Layer 4 of a small transformer language model trained on English Wikipedia (25 layers, counted from 0, width 96).
A neuron's activation on a vector x is ReLU(weights . x + bias), where the dot is the dot product.
The model reads these tokens: " and" " Par" "an" "á" " r" "ivers" " in" " Bu" "en" "os" " Air" "es" " Prov" "ince"

The vector x that enters this layer's MLP at each token. A number n stands for (n - 500) times 0.0075.
0 " and": 754,296,384,433,370,408,552,516,694,531,550,477,542,410,563,628,606,605,465,467,409,372,298,659,424,366,558,256,496,505,677,724,628,647,461,589,238,555,567,536,835,465,553,552,473,398,616,437,506,594,439,591,470,646,299,592,581,666,436,331,416,389,387,661,503,390,693,444,422,529,576,304,442,594,548,645,423,411,366,400,485,570,608,564,479,677,435,403,604,458,570,331,289,867,417,157
1 " Par": 733,335,372,367,475,497,652,486,570,509,512,411,602,447,614,601,625,630,557,500,377,294,198,597,539,484,550,246,652,420,643,780,676,669,453,474,165,686,441,527,708,577,462,593,480,385,477,501,596,496,401,548,507,587,394,614,600,569,540,286,504,450,442,597,475,379,669,408,516,558,542,336,683,631,359,596,457,341,373,480,444,665,635,402,402,680,485,248,515,492,580,325,278,813,465,218
2 "an": 733,309,268,390,321,486,573,561,725,433,564,318,627,504,661,644,649,633,504,346,349,410,342,605,491,395,558,343,645,404,706,745,685,631,295,544,221,574,514,408,599,579,458,566,432,358,596,511,584,577,444,573,444,485,451,489,643,529,429,247,559,394,468,646,511,410,699,401,590,487,588,382,570,591,520,578,431,386,446,501,447,654,530,543,457,723,548,326,453,513,574,426,268,808,497,114
3 "á": 698,380,231,334,442,421,587,408,690,412,529,389,608,474,624,580,631,692,583,362,330,426,367,571,612,519,583,340,573,399,630,637,615,562,447,398,207,589,593,527,576,522,460,551,564,371,513,500,594,484,419,529,489,630,489,527,650,491,527,253,594,365,442,611,491,366,667,442,582,466,571,382,553,690,479,550,412,333,414,570,442,722,671,535,400,666,557,291,550,518,525,332,226,931,561,106
4 " r": 655,285,402,439,412,408,585,532,620,521,646,477,570,443,587,691,670,600,539,386,364,270,336,647,391,351,520,382,643,418,593,684,745,686,418,530,150,673,477,593,753,534,514,660,441,435,633,454,664,523,544,624,433,573,444,495,611,606,542,350,371,294,485,706,453,365,669,418,528,483,506,402,485,629,541,667,525,456,439,421,417,633,577,421,390,658,549,201,476,353,580,307,286,728,345,197
5 "ivers": 631,394,410,417,531,359,610,486,694,392,542,444,529,361,645,597,521,534,482,435,417,338,418,626,488,366,621,262,571,472,644,686,703,607,316,619,211,611,433,528,696,541,375,578,550,528,609,557,596,567,471,671,434,577,483,504,462,710,513,298,472,396,521,592,491,332,569,450,547,427,562,417,515,687,432,542,371,253,518,390,620,568,468,496,582,724,543,311,593,500,547,391,272,932,344,66
6 " in": 641,345,418,398,431,374,530,476,597,418,603,458,460,432,579,650,698,604,523,458,322,346,404,652,394,373,549,319,524,444,613,644,697,623,443,578,150,598,592,530,682,517,427,569,552,313,713,473,626,543,437,593,460,508,393,439,701,702,500,359,402,385,384,672,455,330,667,541,512,583,593,328,502,629,578,610,422,491,418,392,497,602,642,476,527,752,519,297,549,337,628,279,286,862,428,171
7 " Bu": 589,325,327,441,552,492,520,459,645,589,525,402,612,383,691,529,703,594,464,430,349,370,228,584,506,447,583,293,581,447,720,603,715,611,418,480,207,692,330,565,756,599,450,696,515,406,576,400,590,494,478,679,428,502,403,658,637,615,486,315,553,388,368,677,423,398,664,459,588,577,583,407,672,617,475,579,454,316,332,416,542,650,420,527,405,654,591,240,567,397,545,296,282,796,416,200
8 "en": 622,363,289,369,410,440,565,533,668,433,575,356,466,283,624,653,641,519,481,353,361,448,314,568,436,387,593,336,556,510,768,736,635,601,388,553,206,666,554,467,655,586,421,589,436,387,648,445,520,547,538,753,461,461,461,529,551,596,487,305,596,354,467,607,454,373,657,458,531,478,680,326,635,484,530,574,380,322,399,424,596,592,612,546,631,703,642,286,513,489,651,383,350,800,420,109
9 "os": 589,304,254,434,437,351,536,558,646,436,577,375,478,350,654,550,653,573,555,309,443,398,490,593,509,361,590,280,543,442,765,619,624,526,423,483,208,672,533,511,632,580,436,635,542,432,638,531,651,599,466,711,474,538,438,465,581,578,520,234,538,340,440,641,510,311,671,521,467,532,615,429,565,653,518,583,331,336,450,375,659,640,552,606,505,639,540,271,405,502,612,354,325,878,413,108
10 " Air": 669,393,374,473,442,444,571,500,674,403,611,370,364,367,781,585,662,555,472,305,361,387,391,692,474,472,611,334,607,490,629,685,625,673,403,533,156,701,513,594,683,631,269,587,579,404,612,505,578,521,524,648,547,367,374,455,555,588,483,396,588,446,517,706,445,313,676,473,394,465,538,293,619,560,376,528,498,464,477,437,599,641,543,560,381,599,460,240,596,416,535,378,302,798,430,118
11 "es": 651,229,352,366,438,447,547,454,643,428,562,399,457,324,604,507,707,592,527,314,423,432,419,604,547,462,636,398,586,434,671,581,633,595,420,458,216,683,545,550,664,470,489,525,501,425,608,495,611,600,534,652,490,594,407,428,564,570,557,272,563,376,398,674,574,288,660,466,444,471,601,331,551,649,496,645,349,422,491,434,576,618,603,546,465,807,539,400,496,383,664,312,306,812,412,23
12 " Prov": 658,440,467,474,616,383,583,457,646,448,565,430,572,316,713,672,576,679,464,363,356,272,349,573,446,334,521,292,659,526,717,631,702,522,418,464,199,598,525,554,705,569,310,735,560,393,665,415,593,536,496,609,532,578,355,615,574,613,604,277,506,457,429,694,455,266,560,480,558,569,612,314,546,678,417,622,451,402,388,404,501,529,546,448,443,628,573,192,542,335,585,376,334,716,502,144
13 "ince": 679,452,314,400,485,387,565,405,693,334,680,359,486,398,695,497,526,652,511,373,416,321,432,508,398,472,540,280,681,386,702,668,663,626,436,585,253,585,545,463,623,633,383,518,581,386,755,391,576,582,533,640,545,549,509,533,589,632,505,220,475,475,397,639,539,332,669,569,471,542,552,312,541,591,503,622,379,345,423,344,573,604,538,435,481,759,503,362,486,389,541,395,276,883,479,141

Each question shows the input weights of one neuron of the MLP. A number n stands for (n - 500) times 0.0027.

n96 (bias -0.008): 479,441,571,490,547,463,462,633,474,498,401,504,580,504,488,489,407,413,445,594,280,506,514,494,474,544,579,390,450,529,434,585,492,543,469,504,607,485,518,577,451,399,526,418,453,573,482,549,380,486,473,500,520,474,565,583,546,504,606,496,506,504,533,447,596,492,498,552,439,550,508,332,590,551,646,473,488,498,489,496,587,559,484,338,379,415,452,430,577,496,433,572,515,581,524,464
It fires most on token 1 " Par"

n76 (bias 0.003): 504,551,414,469,527,688,683,270,366,267,565,469,418,457,588,321,562,398,467,533,573,603,598,544,386,305,421,635,567,492,573,338,585,757,598,461,612,315,649,800,317,615,422,530,348,461,397,699,417,459,445,565,320,641,544,397,561,530,552,569,429,543,511,663,533,830,396,652,469,458,410,526,407,392,578,496,624,383,620,439,608,586,473,701,734,316,458,414,280,458,296,651,266,667,529,276
On which token does it fire most, and how strongly? 13 "ince", at about 0.38

n375 (bias 0.001): 695,245,419,381,510,261,269,441,478,453,393,580,249,694,384,598,609,594,530,480,580,497,462,292,559,689,607,475,369,529,673,699,589,641,397,445,513,459,562,373,458,521,554,410,455,464,538,405,434,509,634,548,392,453,473,424,462,450,575,529,562,610,454,455,479,510,537,607,529,430,522,588,626,491,541,487,341,485,596,371,484,351,461,500,479,438,764,662,514,396,711,524,497,413,646,574
Its three highest activations, in order, are on tokens 8 "en", 11 "es", 2 "an"

n250 (bias 0.005): 598,598,840,248,533,556,510,643,465,412,436,713,494,637,472,398,485,611,369,497,534,387,475,446,425,494,554,450,549,668,486,351,549,381,555,304,610,470,389,569,425,438,593,388,529,428,621,531,348,629,404,587,567,401,454,520,625,578,519,414,575,373,475,542,473,497,429,269,218,436,665,551,597,497,539,549,287,565,570,373,584,650,419,548,570,478,449,608,698,373,503,599,448,559,442,458
It fires most on token 11 "es"

n270 (bias -0.011): 396,528,436,614,565,592,462,467,436,542,603,367,586,396,520,373,416,469,690,536,478,370,536,490,390,474,434,571,535,428,541,353,478,556,459,451,569,534,468,476,543,377,488,535,410,466,509,710,441,527,427,523,441,360,494,502,473,529,547,446,566,394,469,525,517,463,557,570,583,473,591,607,461,400,525,551,447,508,612,446,539,498,576,585,552,407,531,430,510,414,546,549,404,438,277,530
On which token does it fire most, and how strongly? 9 "os", at about 0.89

n488 (bias -0.037): 479,423,418,630,640,440,520,573,618,462,441,525,546,500,484,476,441,436,318,548,663,579,359,450,272,586,427,738,627,491,315,560,486,405,505,489,452,370,440,623,384,608,614,505,489,469,606,545,604,593,503,550,582,400,575,509,435,437,316,514,435,511,484,406,583,540,492,503,489,514,492,514,540,382,552,402,376,337,415,597,430,669,358,659,505,593,481,517,590,639,599,555,445,595,332,421
On which two tokens does it fire most, strongest first? 5 "ivers", 2 "an"

n152 (bias -0.011): 532,271,438,592,528,509,455,559,591,423,500,258,716,512,585,611,543,566,491,668,490,519,389,481,684,459,560,559,381,422,377,497,523,287,592,516,543,559,571,559,406,565,451,613,432,523,277,539,375,437,246,646,515,406,538,686,442,524,408,591,476,370,650,633,442,550,538,494,322,439,352,512,522,536,644,438,473,503,598,455,592,661,555,466,471,297,416,627,626,400,515,494,510,520,354,573
It fires most on token 7 " Bu"

n187 (bias -0.024): 497,614,250,581,222,314,388,592,874,651,274,589,657,454,605,490,527,556,477,590,563,599,437,404,418,352,598,493,323,243,440,653,537,525,470,511,543,435,342,232,599,585,436,486,339,696,416,440,558,399,424,391,732,521,423,555,626,510,435,500,534,611,463,425,751,532,602,528,557,447,421,375,439,555,520,392,559,516,593,500,489,521,422,479,429,600,424,554,721,451,585,533,462,297,384,634
It fires most on token 2 "an"

n464 (bias -0.008): 580,446,565,388,556,435,422,677,597,539,442,458,516,516,376,554,425,461,445,579,527,594,450,359,513,416,532,403,588,650,384,570,462,436,496,517,477,534,557,584,294,578,604,408,420,416,514,586,517,490,407,463,484,438,568,409,602,525,545,419,531,439,361,425,524,514,469,537,451,562,579,541,430,550,537,683,566,560,456,475,484,601,586,668,533,382,459,535,480,525,486,567,492,427,609,428
On which token does it fire most, and how strongly? 2 "an", at about 0.17

n77 (bias -0.021): 476,488,428,621,472,462,466,443,441,494,591,642,458,619,559,557,605,494,743,484,630,401,412,591,308,394,511,467,554,671,415,550,583,595,509,459,441,460,466,518,661,491,602,371,578,620,643,516,411,365,589,561,568,573,456,421,564,449,539,417,398,375,515,375,395,547,426,609,323,488,368,339,494,707,237,553,578,441,459,427,457,703,503,509,488,530,427,625,520,454,528,561,507,135,657,630
It fires most on token 4 " r"

n547 (bias -0.011): 527,500,277,460,478,345,262,382,661,343,665,471,271,594,445,457,510,542,483,523,635,752,437,523,706,418,500,563,540,441,572,777,380,504,700,431,716,314,540,678,487,541,683,601,518,556,574,496,566,510,474,497,436,373,571,234,414,538,549,365,365,641,421,500,639,537,441,429,388,482,483,426,442,650,424,376,563,224,567,542,600,609,417,457,405,507,616,434,451,351,629,530,469,271,778,421
It fires most on token 13 "ince"

n164 (bias -0.000): 322,511,273,592,448,753,536,514,631,482,741,533,440,400,367,371,597,442,445,488,638,542,795,408,408,444,452,475,530,391,581,338,349,361,697,489,617,561,559,646,394,507,235,635,574,490,464,442,387,510,508,681,387,478,739,383,445,610,415,362,638,341,408,482,392,575,363,572,401,344,603,500,537,464,344,567,800,564,410,586,522,411,603,261,552,593,568,656,322,543,632,507,365,726,516,478
On which two tokens does it fire most, strongest first? 9 "os", 13 "ince"

n496 (bias -0.015): 453,422,494,534,478,488,360,515,491,557,748,238,533,397,523,349,462,485,622,493,674,652,539,725,483,661,543,479,497,682,562,472,297,317,590,612,559,611,544,569,486,583,592,634,612,412,630,367,327,423,418,621,375,476,331,566,320,601,452,579,387,447,473,509,375,581,388,506,633,415,473,476,435,437,480,369,539,413,564,536,500,565,519,330,637,476,588,519,747,497,515,534,417,520,493,478
It fires most on token 8 "en"

n104 (bias -0.017): 555,593,524,622,469,484,613,591,663,457,422,489,358,551,384,546,469,628,424,485,596,540,634,608,513,400,567,416,543,432,474,617,492,463,631,463,622,405,638,473,629,575,349,610,500,333,503,494,494,550,506,388,395,527,342,429,478,425,497,453,613,382,449,629,645,257,401,541,614,613,538,329,595,505,474,477,538,452,429,536,472,492,402,572,434,405,571,570,509,615,358,425,593,401,318,625
On which two tokens does it fire most, strongest first? 12 " Prov", 10 " Air"

n32 (bias -0.001): 620,548,497,621,554,511,538,528,488,655,386,541,432,345,517,536,600,465,586,500,448,512,451,494,637,506,492,606,476,374,425,405,494,557,494,467,568,492,291,408,522,480,581,432,405,533,366,727,428,532,464,561,488,535,533,533,649,377,563,628,523,375,449,354,556,392,226,378,328,334,417,387,622,431,443,545,603,743,530,468,682,557,509,358,590,451,575,395,662,549,591,635,372,580,525,406
It fires most on token 1 " Par"

n509 (bias -0.015): 635,407,623,537,565,476,415,485,408,644,468,509,369,587,597,451,419,509,430,630,632,459,497,397,569,268,497,536,434,560,689,441,426,348,465,559,509,565,475,476,509,742,497,327,391,446,400,422,573,497,367,549,684,467,404,709,573,584,485,500,384,649,547,677,313,484,648,427,506,411,578,606,463,380,543,318,368,469,381,570,374,572,485,577,383,518,551,694,621,315,451,460,520,510,304,580
On which token does it fire most, and how strongly? 7 " Bu", at about 1.1

n19 (bias -0.010): 547,483,603,471,269,543,403,476,467,452,372,402,176,434,492,644,442,292,589,569,547,319,616,607,250,648,534,706,345,492,695,525,406,467,488,467,369,360,210,583,302,441,600,370,475,704,278,371,538,361,437,748,305,649,570,580,541,500,683,375,658,516,520,418,504,304,582,757,623,763,607,396,426,587,685,425,500,552,515,661,488,405,623,615,263,595,733,508,586,564,353,649,748,407,530,337
On which token does it fire most, and how strongly? 8 "en", at about 0.14

n412 (bias -0.007): 517,602,409,573,342,449,418,390,364,527,563,447,375,569,488,533,521,525,596,559,497,518,349,643,362,435,343,461,546,593,537,409,347,572,552,464,535,421,500,532,488,519,384,620,426,451,692,460,536,383,536,533,261,587,596,469,535,532,571,503,490,584,568,528,545,400,500,584,528,593,554,517,441,625,579,449,436,546,514,498,427,510,556,429,692,441,428,669,497,398,482,474,402,418,460,540
It fires most on token 6 " in"

n330 (bias -0.021): 557,494,576,533,524,520,565,575,590,605,349,647,483,542,503,489,517,376,497,449,579,407,506,425,397,571,506,398,463,457,446,548,494,629,500,430,578,478,558,424,567,509,324,422,415,317,396,608,546,610,417,486,527,405,602,222,375,558,503,640,633,397,739,724,705,494,558,394,551,461,544,494,488,602,425,344,292,434,449,382,539,591,641,425,563,383,521,375,363,651,389,688,513,536,627,539
Its three highest activations, in order, are on tokens 10 " Air", 5 "ivers", 2 "an"